Layer 5 of a small transformer language model trained on English Wikipedia (16 layers, counted from 0, width 128).
A neuron's activation on a vector x is SiLU(gate . x + bias) times (in . x + bias), where the dot is the dot product.

Input weights of the MLP neurons that the questions are about. A number n stands for (n - 128) times 0.0035.
n19 gate (bias -0.175): 137, 93, 137, 151, 137, 172, 104, 105, 180, 185, 172, 139, 105, 112, 76, 160, 148, 89, 196, 97, 106, 125, 83, 91, 104, 159, 184, 158, 151, 99, 114, 155, 170, 126, 139, 125, 92, 173, 149, 124, 139, 105, 118, 106, 105, 142, 111, 56, 117, 104, 109, 110, 129, 153, 168, 174, 167, 147, 83, 165, 112, 112, 138, 89, 79, 103, 59, 87, 107, 104, 152, 106, 120, 91, 122, 136, 74, 99, 154, 183, 125, 110, 123, 103, 136, 168, 116, 101, 85, 80, 110, 166, 126, 114, 154, 166, 180, 160, 111, 98, 152, 100, 227, 170, 106, 118, 120, 120, 174, 101, 114, 162, 146, 179, 117, 133, 59, 141, 123, 137, 193, 123, 61, 200, 141, 137, 136, 71
n40 gate (bias -0.242): 81, 148, 175, 172, 165, 143, 130, 198, 44, 108, 114, 152, 150, 125, 102, 142, 120, 122, 121, 169, 112, 100, 141, 143, 142, 127, 119, 114, 170, 48, 166, 138, 150, 161, 212, 123, 101, 108, 130, 57, 115, 129, 193, 126, 187, 100, 139, 142, 149, 151, 189, 130, 115, 121, 98, 151, 180, 72, 103, 89, 162, 149, 180, 174, 130, 130, 112, 133, 128, 120, 111, 114, 74, 141, 118, 157, 144, 93, 152, 77, 61, 128, 49, 136, 98, 147, 142, 102, 164, 138, 117, 130, 174, 66, 134, 132, 145, 139, 68, 144, 57, 147, 103, 92, 147, 110, 63, 139, 141, 80, 119, 119, 108, 189, 138, 107, 115, 83, 184, 105, 94, 119, 121, 151, 96, 65, 128, 93
n68 gate (bias 0.055): 59, 165, 202, 127, 125, 160, 166, 116, 108, 102, 137, 152, 169, 95, 148, 159, 61, 120, 110, 87, 118, 109, 102, 128, 154, 130, 104, 146, 136, 163, 85, 249, 211, 149, 120, 125, 160, 182, 152, 154, 172, 131, 148, 194, 146, 110, 75, 72, 130, 79, 99, 84, 62, 169, 183, 142, 112, 140, 123, 176, 168, 138, 108, 158, 104, 82, 154, 131, 64, 99, 177, 139, 125, 53, 176, 131, 149, 126, 73, 56, 54, 110, 131, 161, 140, 133, 150, 110, 131, 131, 97, 151, 118, 123, 166, 107, 184, 117, 93, 147, 176, 105, 115, 148, 128, 188, 153, 173, 134, 116, 119, 114, 103, 85, 153, 225, 130, 82, 138, 129, 141, 105, 118, 144, 124, 116, 115, 195
n207 gate (bias -0.211): 88, 125, 76, 152, 115, 113, 110, 215, 124, 138, 167, 132, 68, 94, 123, 183, 126, 93, 123, 96, 147, 144, 122, 136, 82, 85, 77, 192, 111, 182, 98, 140, 148, 178, 128, 83, 152, 125, 106, 142, 139, 136, 143, 175, 194, 101, 153, 150, 211, 121, 161, 194, 128, 132, 88, 121, 184, 182, 110, 192, 97, 162, 96, 176, 73, 127, 145, 119, 90, 80, 187, 147, 159, 115, 93, 123, 105, 134, 85, 135, 92, 97, 102, 86, 134, 120, 98, 161, 195, 210, 114, 127, 103, 71, 172, 83, 106, 132, 139, 79, 152, 117, 161, 111, 113, 128, 123, 158, 77, 70, 101, 138, 163, 133, 141, 130, 156, 100, 133, 150, 92, 117, 139, 180, 164, 45, 78, 102
n284 gate (bias -0.125): 79, 88, 131, 58, 160, 138, 122, 114, 115, 131, 155, 117, 59, 88, 152, 166, 155, 162, 174, 129, 155, 63, 126, 90, 191, 67, 167, 153, 138, 106, 80, 136, 143, 142, 147, 152, 160, 137, 135, 79, 116, 198, 222, 160, 116, 162, 177, 137, 66, 148, 169, 198, 137, 123, 99, 86, 116, 102, 195, 189, 62, 142, 146, 105, 151, 143, 145, 137, 106, 72, 101, 109, 135, 102, 136, 132, 97, 134, 85, 114, 124, 101, 129, 71, 213, 56, 190, 120, 67, 157, 124, 117, 85, 145, 122, 110, 101, 116, 118, 109, 207, 101, 119, 125, 132, 142, 125, 74, 163, 103, 139, 101, 155, 131, 103, 136, 81, 91, 79, 144, 158, 156, 164, 142, 108, 120, 110, 101
n19 in (bias 0.005): 121, 153, 129, 111, 115, 98, 169, 91, 166, 142, 190, 107, 142, 92, 73, 98, 103, 138, 128, 133, 110, 119, 95, 101, 145, 136, 116, 140, 103, 125, 120, 140, 137, 140, 62, 68, 186, 77, 103, 121, 81, 134, 122, 140, 93, 170, 112, 167, 151, 94, 114, 155, 99, 101, 155, 157, 75, 105, 143, 157, 123, 139, 159, 145, 119, 126, 128, 183, 84, 131, 102, 126, 89, 117, 79, 114, 92, 142, 142, 126, 77, 52, 169, 116, 130, 80, 141, 111, 96, 94, 190, 115, 146, 98, 134, 98, 117, 118, 98, 159, 113, 139, 130, 127, 166, 159, 121, 172, 54, 137, 48, 75, 102, 120, 132, 129, 51, 81, 109, 132, 162, 138, 109, 129, 127, 152, 167, 147
n40 in (bias -0.035): 151, 141, 128, 123, 140, 137, 98, 81, 105, 190, 118, 159, 123, 120, 150, 126, 94, 130, 156, 144, 168, 157, 132, 150, 152, 145, 125, 115, 172, 98, 113, 144, 115, 75, 163, 122, 86, 93, 79, 129, 149, 170, 111, 137, 60, 98, 136, 76, 95, 84, 79, 99, 146, 190, 120, 148, 139, 136, 170, 120, 97, 122, 125, 93, 172, 142, 77, 145, 176, 110, 134, 119, 133, 91, 109, 113, 41, 141, 132, 114, 158, 124, 135, 123, 88, 142, 164, 92, 106, 77, 80, 54, 123, 96, 144, 105, 92, 113, 100, 117, 133, 78, 83, 132, 106, 100, 51, 114, 95, 149, 91, 128, 69, 115, 98, 134, 95, 124, 151, 133, 115, 78, 131, 138, 109, 141, 148, 159
n68 in (bias -0.050): 163, 175, 93, 177, 115, 146, 127, 141, 137, 200, 144, 66, 103, 138, 153, 109, 140, 126, 159, 142, 167, 200, 191, 84, 112, 148, 156, 87, 77, 135, 132, 51, 37, 181, 119, 153, 79, 95, 120, 220, 107, 98, 98, 151, 123, 208, 156, 187, 154, 173, 129, 138, 134, 126, 77, 94, 110, 163, 152, 86, 102, 105, 127, 160, 116, 121, 126, 141, 189, 90, 92, 104, 162, 132, 71, 92, 107, 137, 158, 204, 201, 143, 158, 102, 66, 97, 148, 57, 128, 157, 217, 78, 114, 120, 103, 233, 99, 141, 111, 123, 110, 164, 106, 94, 154, 124, 93, 110, 170, 109, 127, 205, 130, 168, 102, 67, 144, 170, 119, 129, 82, 181, 170, 97, 141, 139, 164, 104
n207 in (bias 0.068): 144, 123, 83, 153, 129, 144, 116, 166, 163, 149, 131, 144, 119, 135, 136, 118, 68, 83, 104, 129, 124, 61, 136, 162, 54, 57, 112, 134, 125, 197, 144, 127, 103, 140, 144, 158, 236, 139, 93, 85, 76, 144, 113, 122, 149, 149, 177, 138, 158, 116, 126, 88, 140, 125, 83, 87, 128, 137, 164, 83, 123, 101, 122, 105, 137, 132, 170, 107, 94, 134, 123, 102, 116, 122, 113, 140, 136, 156, 144, 91, 105, 140, 87, 129, 106, 122, 141, 103, 102, 116, 139, 79, 158, 137, 113, 109, 110, 126, 84, 148, 82, 122, 121, 90, 154, 180, 151, 154, 208, 133, 152, 141, 118, 182, 134, 147, 144, 137, 89, 125, 161, 168, 134, 141, 162, 117, 158, 127
n284 in (bias -0.060): 115, 91, 144, 122, 179, 139, 138, 102, 146, 161, 114, 139, 161, 119, 138, 131, 141, 134, 163, 90, 96, 107, 95, 73, 159, 153, 116, 85, 171, 68, 127, 95, 107, 174, 112, 100, 131, 147, 145, 148, 99, 138, 125, 104, 126, 175, 127, 138, 98, 128, 109, 122, 118, 92, 154, 168, 198, 106, 124, 148, 136, 74, 163, 153, 126, 118, 166, 185, 168, 129, 137, 135, 135, 104, 174, 110, 174, 186, 97, 135, 167, 85, 140, 114, 104, 75, 126, 96, 115, 163, 157, 173, 148, 129, 117, 141, 111, 97, 61, 151, 157, 162, 113, 94, 139, 96, 106, 89, 153, 155, 100, 117, 156, 126, 56, 134, 173, 145, 48, 105, 110, 159, 121, 159, 152, 129, 166, 68

Each question shows a token from some text and the vector x that enters the MLP there. A number n stands for (n - 128) times 0.032.

" and": 132, 111, 160, 122, 101, 144, 101, 129, 134, 140, 133, 141, 139, 138, 84, 150, 152, 145, 93, 128, 130, 134, 145, 131, 125, 138, 138, 134, 118, 79, 120, 115, 148, 134, 117, 134, 115, 136, 118, 112, 166, 115, 164, 121, 98, 105, 142, 139, 120, 130, 138, 127, 116, 132, 117, 151, 141, 109, 131, 128, 111, 141, 142, 112, 160, 151, 103, 131, 117, 169, 155, 141, 129, 136, 132, 137, 127, 147, 135, 140, 154, 142, 173, 152, 130, 146, 149, 142, 112, 116, 133, 136, 99, 167, 119, 106, 136, 101, 176, 139, 128, 125, 144, 139, 157, 143, 121, 111, 117, 110, 141, 122, 113, 133, 123, 95, 147, 167, 168, 140, 147, 129, 166, 153, 108, 116, 109, 148
Which of these neurons fires most? n207

"0": 125, 98, 116, 92, 137, 125, 108, 87, 122, 134, 119, 161, 157, 124, 145, 139, 122, 71, 139, 122, 120, 99, 132, 126, 137, 113, 117, 155, 126, 104, 132, 131, 136, 89, 128, 148, 107, 105, 129, 138, 108, 130, 96, 140, 111, 119, 146, 139, 187, 123, 135, 97, 148, 120, 100, 159, 116, 126, 107, 118, 91, 107, 101, 87, 128, 93, 126, 149, 119, 169, 144, 139, 119, 142, 165, 106, 152, 136, 123, 97, 135, 112, 131, 109, 128, 160, 139, 159, 117, 157, 106, 132, 151, 106, 118, 106, 91, 129, 125, 124, 146, 136, 164, 139, 135, 116, 127, 145, 113, 135, 157, 125, 158, 126, 86, 135, 109, 164, 120, 151, 167, 93, 117, 131, 143, 131, 167, 109
Which of these neurons fires most? n68

" V": 136, 116, 118, 117, 112, 124, 117, 112, 114, 137, 145, 126, 97, 95, 143, 139, 120, 181, 104, 141, 105, 154, 128, 128, 130, 158, 123, 101, 121, 135, 147, 117, 111, 135, 142, 138, 127, 130, 126, 152, 142, 111, 103, 146, 117, 107, 138, 121, 82, 136, 118, 134, 139, 118, 129, 101, 133, 124, 141, 123, 139, 125, 123, 141, 104, 114, 154, 121, 76, 105, 116, 127, 146, 113, 105, 158, 115, 141, 103, 105, 118, 106, 119, 137, 117, 153, 156, 148, 118, 124, 127, 127, 112, 149, 91, 138, 97, 91, 93, 128, 114, 106, 110, 103, 149, 115, 99, 171, 134, 116, 143, 73, 119, 141, 136, 175, 102, 152, 137, 142, 138, 143, 139, 146, 128, 102, 129, 92
Which of these neurons fires most? n68

"un": 147, 114, 116, 121, 126, 85, 108, 138, 72, 90, 92, 125, 105, 156, 164, 120, 159, 128, 155, 180, 183, 135, 137, 149, 160, 123, 165, 132, 149, 81, 138, 122, 125, 94, 135, 128, 115, 135, 91, 137, 112, 115, 144, 144, 104, 112, 169, 155, 146, 124, 93, 152, 144, 107, 124, 118, 98, 116, 143, 140, 165, 80, 131, 129, 148, 98, 152, 120, 161, 148, 115, 129, 142, 161, 153, 99, 149, 117, 140, 124, 137, 134, 98, 138, 123, 69, 167, 109, 163, 171, 170, 135, 130, 103, 152, 101, 98, 97, 89, 137, 117, 142, 150, 147, 73, 141, 96, 94, 100, 119, 106, 123, 116, 145, 103, 140, 106, 133, 143, 87, 133, 140, 125, 126, 145, 165, 97, 140
Which three neurons fire most, strongest first? n40, n284, n207

"ase": 150, 126, 147, 109, 139, 63, 118, 159, 171, 148, 113, 142, 128, 133, 78, 143, 122, 87, 99, 136, 138, 150, 116, 162, 100, 114, 144, 108, 103, 101, 104, 98, 124, 131, 127, 122, 110, 121, 127, 108, 134, 138, 59, 177, 127, 140, 166, 96, 117, 143, 158, 95, 144, 119, 124, 78, 127, 129, 157, 145, 120, 99, 98, 149, 175, 128, 123, 126, 145, 104, 125, 133, 143, 105, 70, 103, 180, 131, 157, 184, 173, 109, 80, 136, 109, 143, 136, 132, 121, 115, 116, 125, 112, 88, 111, 127, 127, 126, 148, 115, 117, 132, 145, 107, 114, 129, 133, 95, 109, 131, 85, 124, 108, 98, 116, 149, 108, 154, 162, 119, 133, 161, 132, 111, 146, 73, 111, 140
The two highest activations, in order: n207, n284

" go": 121, 148, 155, 156, 137, 140, 114, 179, 127, 125, 139, 121, 171, 147, 173, 101, 116, 115, 121, 123, 158, 139, 102, 163, 194, 140, 118, 109, 135, 113, 108, 136, 151, 135, 116, 137, 144, 119, 120, 121, 189, 137, 135, 159, 145, 82, 133, 143, 174, 115, 138, 135, 170, 137, 92, 113, 115, 109, 127, 151, 92, 173, 129, 110, 126, 129, 134, 118, 98, 119, 117, 130, 160, 124, 148, 147, 145, 134, 81, 163, 133, 126, 134, 150, 150, 132, 126, 106, 127, 145, 161, 111, 167, 138, 69, 140, 124, 151, 159, 181, 164, 116, 193, 136, 130, 106, 98, 79, 145, 91, 144, 129, 106, 135, 131, 126, 91, 132, 155, 102, 144, 138, 118, 149, 157, 136, 135, 181
Which of these neurons fires most? n19

" length": 184, 121, 148, 123, 123, 159, 138, 164, 147, 104, 129, 96, 90, 133, 115, 136, 87, 76, 156, 120, 105, 113, 102, 142, 174, 96, 162, 103, 118, 97, 126, 142, 85, 97, 141, 140, 167, 137, 132, 138, 148, 116, 134, 179, 133, 172, 142, 79, 125, 109, 83, 123, 127, 124, 122, 143, 134, 143, 153, 151, 117, 140, 122, 136, 104, 137, 141, 172, 193, 121, 125, 131, 142, 106, 121, 106, 162, 92, 86, 135, 130, 98, 118, 136, 121, 177, 167, 103, 126, 120, 131, 117, 168, 116, 70, 137, 152, 148, 132, 115, 107, 138, 111, 145, 68, 106, 138, 93, 148, 109, 92, 117, 108, 124, 121, 155, 39, 135, 112, 109, 97, 143, 123, 142, 100, 126, 137, 123
Which of these neurons fires most? n284

" Ro": 115, 107, 137, 93, 158, 129, 90, 122, 127, 105, 150, 144, 140, 124, 99, 133, 151, 104, 130, 110, 147, 111, 131, 189, 159, 108, 103, 99, 120, 96, 117, 100, 138, 101, 150, 157, 159, 131, 123, 124, 182, 128, 180, 176, 96, 124, 145, 107, 125, 115, 162, 131, 158, 127, 138, 148, 162, 127, 108, 143, 142, 125, 137, 135, 149, 149, 95, 135, 135, 147, 117, 126, 130, 168, 86, 131, 157, 137, 88, 139, 122, 132, 128, 154, 150, 104, 120, 121, 157, 143, 144, 127, 162, 114, 134, 145, 131, 125, 70, 151, 145, 133, 117, 102, 119, 95, 96, 121, 125, 163, 161, 94, 146, 107, 145, 167, 141, 136, 170, 104, 136, 116, 107, 112, 148, 137, 135, 170
Which of these neurons fires most? n40

" |": 130, 102, 135, 150, 148, 118, 151, 172, 131, 133, 129, 156, 139, 145, 129, 116, 119, 127, 141, 160, 127, 144, 112, 161, 135, 111, 131, 106, 114, 126, 133, 128, 128, 133, 138, 124, 120, 146, 121, 136, 138, 111, 109, 167, 135, 112, 111, 136, 122, 146, 161, 151, 115, 137, 133, 151, 119, 151, 150, 113, 123, 117, 138, 133, 160, 119, 139, 135, 128, 123, 92, 143, 93, 149, 129, 142, 144, 127, 96, 112, 99, 140, 132, 152, 125, 128, 118, 135, 115, 126, 97, 128, 147, 119, 102, 136, 109, 127, 128, 120, 120, 126, 144, 133, 137, 144, 126, 149, 117, 109, 129, 122, 137, 63, 128, 140, 109, 152, 146, 109, 132, 139, 135, 144, 152, 116, 144, 105
Which of these neurons fires most? n284

"ell": 162, 149, 95, 127, 104, 73, 132, 156, 122, 100, 143, 134, 134, 99, 164, 140, 100, 174, 142, 142, 146, 188, 156, 144, 105, 132, 150, 180, 77, 127, 105, 107, 120, 149, 117, 134, 137, 134, 131, 97, 108, 121, 145, 129, 163, 83, 134, 143, 137, 148, 172, 133, 124, 138, 103, 169, 134, 109, 137, 101, 95, 135, 106, 158, 106, 143, 165, 117, 147, 137, 112, 127, 146, 108, 112, 173, 159, 133, 150, 124, 148, 127, 134, 119, 140, 102, 147, 74, 117, 105, 133, 127, 154, 122, 85, 108, 109, 140, 164, 174, 120, 150, 181, 143, 141, 138, 108, 99, 163, 141, 166, 133, 158, 90, 119, 120, 178, 134, 128, 136, 128, 121, 129, 131, 195, 134, 113, 161
Which three neurons fire most, strongest first? n207, n40, n19

" \"": 98, 172, 120, 165, 138, 104, 116, 149, 125, 116, 135, 104, 141, 125, 121, 116, 79, 122, 97, 115, 130, 123, 132, 141, 144, 101, 135, 122, 77, 88, 180, 146, 142, 120, 137, 152, 138, 139, 98, 173, 179, 102, 111, 185, 127, 103, 89, 114, 135, 126, 94, 118, 141, 133, 137, 151, 112, 151, 157, 131, 98, 136, 136, 172, 132, 101, 128, 128, 159, 95, 129, 130, 148, 109, 135, 123, 121, 105, 73, 99, 125, 122, 113, 155, 115, 85, 130, 106, 83, 125, 128, 142, 112, 112, 117, 136, 142, 107, 106, 117, 113, 109, 118, 157, 144, 135, 101, 83, 140, 130, 97, 126, 105, 130, 117, 130, 136, 180, 168, 133, 128, 141, 113, 144, 98, 148, 157, 133
Which of these neurons fires most? n68

" al": 125, 118, 119, 132, 140, 90, 117, 125, 129, 120, 153, 118, 144, 156, 157, 158, 178, 147, 124, 107, 124, 123, 103, 170, 144, 142, 146, 178, 152, 116, 118, 126, 152, 153, 120, 136, 125, 127, 116, 112, 160, 96, 129, 155, 147, 94, 127, 169, 143, 93, 132, 149, 173, 128, 101, 109, 126, 154, 138, 136, 119, 167, 102, 129, 156, 94, 153, 110, 183, 154, 123, 127, 134, 117, 139, 164, 155, 77, 133, 76, 110, 172, 101, 132, 132, 182, 120, 133, 133, 149, 141, 147, 140, 140, 140, 108, 96, 133, 115, 128, 125, 99, 127, 98, 132, 89, 150, 186, 147, 155, 153, 99, 150, 172, 148, 101, 129, 128, 142, 105, 152, 117, 126, 134, 98, 120, 138, 110
The most active neuron and its activation: n19, at about 0.5

"|": 122, 166, 124, 134, 142, 109, 151, 149, 113, 146, 140, 140, 145, 164, 112, 143, 130, 189, 126, 153, 116, 132, 142, 137, 149, 107, 108, 143, 111, 93, 133, 119, 117, 131, 125, 141, 126, 145, 133, 157, 134, 145, 139, 153, 141, 148, 125, 122, 137, 122, 111, 127, 108, 119, 123, 126, 129, 146, 157, 120, 141, 111, 143, 134, 124, 115, 104, 92, 139, 120, 104, 142, 127, 125, 154, 116, 118, 126, 108, 88, 123, 130, 123, 153, 120, 151, 130, 127, 107, 148, 149, 131, 206, 119, 130, 106, 117, 118, 53, 117, 148, 115, 118, 122, 136, 148, 117, 125, 122, 143, 119, 152, 104, 108, 126, 139, 115, 162, 136, 119, 138, 135, 125, 123, 126, 123, 117, 106
Which of these neurons fires most? n40

"own": 175, 115, 144, 127, 131, 132, 92, 142, 146, 138, 70, 100, 103, 159, 178, 116, 61, 83, 122, 149, 152, 120, 129, 132, 154, 148, 113, 111, 96, 106, 138, 101, 99, 90, 144, 126, 114, 91, 149, 153, 131, 137, 97, 155, 160, 130, 138, 129, 140, 132, 115, 87, 136, 110, 143, 127, 157, 146, 139, 189, 104, 128, 168, 105, 146, 133, 141, 145, 100, 109, 119, 129, 148, 138, 143, 145, 164, 117, 123, 108, 154, 150, 139, 126, 131, 129, 124, 125, 161, 112, 128, 137, 141, 137, 139, 120, 110, 138, 101, 121, 98, 123, 96, 127, 101, 118, 130, 152, 168, 104, 151, 133, 154, 61, 145, 134, 71, 178, 131, 122, 170, 153, 112, 109, 120, 110, 136, 147
Which of these neurons fires most? n19

"eh": 142, 146, 100, 127, 157, 123, 113, 152, 150, 164, 105, 120, 89, 95, 131, 115, 147, 134, 102, 91, 141, 104, 167, 145, 80, 127, 133, 114, 126, 97, 127, 113, 128, 129, 111, 153, 148, 131, 128, 167, 121, 107, 131, 121, 129, 115, 176, 136, 125, 114, 134, 173, 119, 95, 138, 94, 149, 132, 164, 82, 182, 86, 126, 114, 170, 132, 104, 95, 124, 103, 131, 126, 115, 175, 105, 92, 146, 142, 140, 108, 155, 116, 82, 138, 146, 115, 110, 110, 136, 108, 128, 133, 139, 73, 138, 122, 88, 136, 120, 173, 134, 139, 122, 122, 142, 104, 131, 175, 101, 109, 151, 109, 153, 143, 133, 103, 126, 151, 122, 130, 139, 57, 126, 128, 107, 146, 130, 147
Which three neurons fire most, strongest first? n207, n284, n19

".": 165, 102, 106, 105, 104, 127, 127, 127, 95, 128, 131, 133, 159, 123, 114, 156, 140, 147, 152, 125, 139, 126, 107, 155, 117, 106, 116, 140, 135, 130, 126, 134, 126, 144, 106, 117, 147, 107, 127, 135, 127, 114, 154, 118, 143, 167, 112, 121, 140, 144, 148, 109, 122, 120, 147, 114, 127, 140, 137, 144, 108, 129, 91, 110, 134, 115, 136, 146, 102, 103, 162, 138, 121, 129, 155, 152, 117, 137, 102, 122, 153, 119, 129, 170, 157, 109, 145, 117, 114, 136, 139, 135, 132, 141, 122, 95, 129, 131, 134, 142, 98, 133, 133, 170, 128, 147, 147, 105, 87, 139, 120, 105, 147, 144, 130, 102, 151, 176, 130, 134, 160, 112, 148, 129, 129, 113, 119, 129
Which three neurons fire most, strongest first? n40, n207, n284

" (": 149, 177, 147, 117, 139, 61, 144, 154, 135, 129, 137, 124, 142, 159, 124, 119, 112, 128, 138, 126, 116, 112, 124, 172, 132, 119, 138, 97, 85, 107, 151, 156, 139, 146, 138, 130, 105, 111, 146, 128, 146, 157, 127, 164, 106, 131, 135, 132, 166, 116, 149, 152, 140, 97, 137, 148, 149, 137, 163, 99, 114, 134, 131, 140, 145, 117, 126, 96, 130, 103, 142, 129, 130, 135, 129, 139, 115, 87, 94, 39, 180, 126, 141, 149, 138, 119, 152, 130, 109, 99, 104, 143, 134, 89, 107, 148, 143, 93, 142, 113, 107, 117, 185, 121, 106, 136, 90, 142, 135, 148, 104, 122, 124, 107, 122, 138, 146, 134, 135, 117, 152, 147, 112, 121, 93, 121, 125, 119
Which of these neurons fires most? n40

" d": 123, 109, 94, 107, 90, 109, 140, 138, 124, 121, 112, 128, 149, 159, 169, 110, 124, 106, 144, 138, 126, 133, 78, 167, 126, 141, 118, 129, 130, 96, 156, 144, 115, 147, 127, 131, 148, 154, 127, 141, 200, 101, 110, 125, 138, 47, 158, 160, 134, 143, 114, 121, 152, 140, 113, 107, 114, 135, 137, 163, 146, 179, 121, 134, 110, 130, 125, 111, 129, 131, 127, 126, 142, 138, 136, 138, 139, 148, 130, 106, 128, 145, 136, 132, 122, 119, 138, 130, 134, 115, 149, 129, 151, 123, 103, 117, 131, 141, 155, 139, 161, 139, 144, 103, 119, 128, 127, 122, 131, 156, 147, 75, 117, 164, 128, 108, 171, 132, 123, 149, 151, 134, 130, 156, 69, 126, 121, 124
Which three neurons fire most, strongest first? n19, n284, n40

" ": 156, 127, 114, 112, 123, 106, 121, 120, 115, 142, 132, 123, 139, 112, 136, 119, 130, 131, 147, 141, 131, 116, 118, 155, 113, 89, 110, 147, 120, 124, 144, 146, 125, 132, 104, 156, 125, 121, 121, 98, 112, 123, 100, 105, 132, 102, 128, 153, 110, 135, 135, 110, 124, 99, 129, 131, 138, 125, 137, 131, 101, 127, 150, 125, 125, 123, 114, 136, 113, 133, 141, 144, 107, 141, 81, 117, 122, 120, 126, 103, 132, 141, 120, 130, 127, 106, 131, 155, 137, 169, 152, 136, 150, 160, 128, 106, 132, 117, 149, 159, 126, 128, 130, 153, 149, 137, 124, 114, 95, 137, 150, 92, 137, 124, 125, 122, 121, 84, 132, 125, 136, 141, 132, 150, 106, 131, 144, 143
Which of these neurons fires most? n68

" support": 155, 141, 115, 97, 90, 159, 91, 135, 158, 159, 137, 144, 137, 107, 114, 115, 112, 109, 159, 140, 142, 87, 111, 140, 113, 143, 145, 135, 124, 145, 68, 132, 133, 100, 119, 135, 125, 111, 108, 191, 123, 112, 103, 104, 132, 131, 182, 165, 116, 107, 158, 131, 124, 155, 151, 125, 92, 135, 115, 124, 164, 161, 146, 120, 130, 116, 122, 135, 108, 111, 139, 135, 155, 123, 136, 150, 114, 101, 147, 132, 127, 117, 167, 134, 130, 184, 145, 138, 108, 128, 126, 118, 155, 124, 139, 142, 153, 143, 169, 163, 139, 121, 165, 128, 143, 82, 98, 133, 73, 134, 154, 144, 98, 127, 135, 149, 107, 155, 148, 97, 157, 143, 119, 146, 124, 168, 95, 128
The two highest activations, in order: n19, n284

" seen": 131, 138, 162, 131, 128, 169, 105, 201, 132, 154, 117, 101, 143, 116, 152, 101, 127, 94, 126, 114, 108, 130, 134, 162, 148, 93, 138, 112, 110, 138, 140, 118, 90, 176, 137, 103, 137, 160, 136, 124, 180, 122, 110, 147, 144, 98, 166, 158, 142, 146, 138, 108, 110, 125, 88, 74, 83, 127, 155, 153, 105, 134, 108, 158, 149, 98, 127, 164, 94, 126, 133, 134, 152, 116, 129, 104, 137, 138, 87, 138, 159, 129, 105, 163, 135, 171, 155, 153, 122, 110, 133, 124, 106, 123, 115, 142, 92, 137, 143, 159, 149, 95, 114, 126, 142, 138, 116, 142, 134, 121, 101, 126, 68, 97, 126, 121, 117, 161, 125, 98, 113, 117, 102, 92, 123, 129, 106, 134
Which of these neurons fires most? n68

" Child": 129, 136, 139, 129, 138, 145, 158, 211, 151, 158, 101, 149, 121, 149, 91, 101, 97, 140, 139, 119, 99, 143, 141, 166, 65, 121, 111, 146, 103, 139, 113, 113, 144, 137, 132, 132, 146, 156, 101, 124, 132, 129, 106, 118, 156, 64, 155, 149, 122, 121, 95, 156, 125, 147, 177, 133, 141, 110, 132, 135, 117, 142, 107, 70, 130, 121, 119, 159, 124, 156, 140, 127, 134, 103, 165, 169, 111, 126, 173, 155, 123, 112, 122, 128, 132, 110, 161, 135, 118, 99, 148, 142, 145, 99, 145, 124, 144, 119, 126, 163, 128, 127, 122, 120, 125, 107, 120, 88, 127, 143, 167, 104, 140, 125, 121, 137, 168, 177, 145, 139, 147, 98, 85, 158, 103, 141, 155, 114
Which of these neurons fires most? n68

"\n": 132, 113, 95, 141, 115, 83, 120, 132, 113, 129, 122, 103, 131, 147, 120, 154, 142, 157, 102, 131, 114, 143, 122, 174, 151, 144, 130, 124, 88, 132, 130, 143, 140, 91, 107, 115, 100, 101, 137, 112, 112, 127, 111, 149, 120, 106, 134, 117, 172, 136, 107, 123, 99, 123, 150, 145, 135, 157, 144, 116, 125, 102, 74, 134, 122, 106, 146, 148, 133, 131, 109, 124, 119, 130, 119, 120, 145, 113, 89, 159, 76, 144, 146, 133, 131, 186, 114, 126, 93, 125, 143, 141, 145, 153, 126, 97, 150, 125, 111, 117, 114, 134, 162, 133, 153, 138, 140, 103, 111, 136, 134, 91, 145, 121, 120, 127, 155, 178, 137, 121, 141, 130, 151, 149, 135, 148, 128, 134
Which three neurons fire most, strongest first? n40, n284, n207

"A": 122, 104, 124, 148, 89, 109, 143, 112, 142, 94, 123, 96, 130, 133, 105, 162, 92, 154, 124, 85, 116, 138, 132, 147, 90, 107, 150, 168, 139, 146, 115, 139, 126, 150, 122, 138, 127, 121, 127, 113, 129, 106, 108, 133, 111, 149, 151, 54, 120, 114, 116, 123, 153, 126, 150, 95, 105, 145, 138, 109, 139, 100, 155, 143, 163, 131, 146, 78, 131, 99, 119, 133, 133, 143, 101, 148, 133, 136, 127, 147, 139, 109, 118, 130, 89, 155, 104, 136, 160, 128, 119, 113, 148, 140, 175, 115, 141, 130, 138, 141, 124, 141, 121, 82, 126, 163, 173, 115, 109, 91, 164, 101, 118, 130, 174, 133, 170, 157, 172, 143, 149, 138, 122, 140, 140, 103, 147, 144
Which of these neurons fires most? n207

" death": 203, 120, 117, 114, 135, 136, 121, 143, 153, 156, 86, 130, 91, 150, 92, 124, 86, 101, 101, 160, 158, 132, 106, 179, 135, 117, 162, 46, 109, 88, 113, 130, 97, 133, 105, 126, 135, 161, 118, 111, 127, 133, 133, 128, 118, 99, 144, 119, 125, 133, 80, 95, 132, 141, 122, 146, 121, 129, 114, 166, 123, 149, 109, 92, 152, 117, 140, 120, 122, 148, 142, 133, 160, 88, 109, 129, 152, 82, 174, 132, 122, 122, 116, 134, 128, 134, 166, 137, 102, 117, 141, 148, 163, 166, 138, 87, 108, 125, 143, 119, 182, 108, 95, 129, 89, 91, 110, 101, 101, 139, 150, 132, 110, 133, 124, 135, 106, 145, 127, 125, 141, 123, 97, 149, 92, 119, 149, 97
The most active neuron and its activation: n68, at about 0.31

" w": 130, 167, 141, 104, 127, 121, 106, 155, 98, 152, 118, 101, 128, 141, 133, 88, 103, 102, 152, 135, 137, 125, 118, 155, 166, 113, 108, 123, 168, 127, 112, 151, 113, 139, 122, 139, 125, 159, 131, 120, 169, 93, 160, 138, 145, 95, 138, 170, 166, 106, 115, 134, 144, 125, 105, 140, 129, 133, 105, 150, 117, 178, 158, 121, 162, 142, 173, 112, 107, 153, 122, 131, 79, 134, 150, 149, 118, 148, 112, 110, 103, 138, 124, 125, 122, 144, 178, 105, 133, 164, 172, 118, 148, 129, 115, 115, 113, 127, 201, 137, 106, 125, 178, 140, 126, 128, 105, 109, 105, 101, 87, 97, 159, 190, 73, 136, 106, 129, 117, 125, 143, 131, 99, 135, 115, 102, 107, 138
Which of these neurons fires most? n207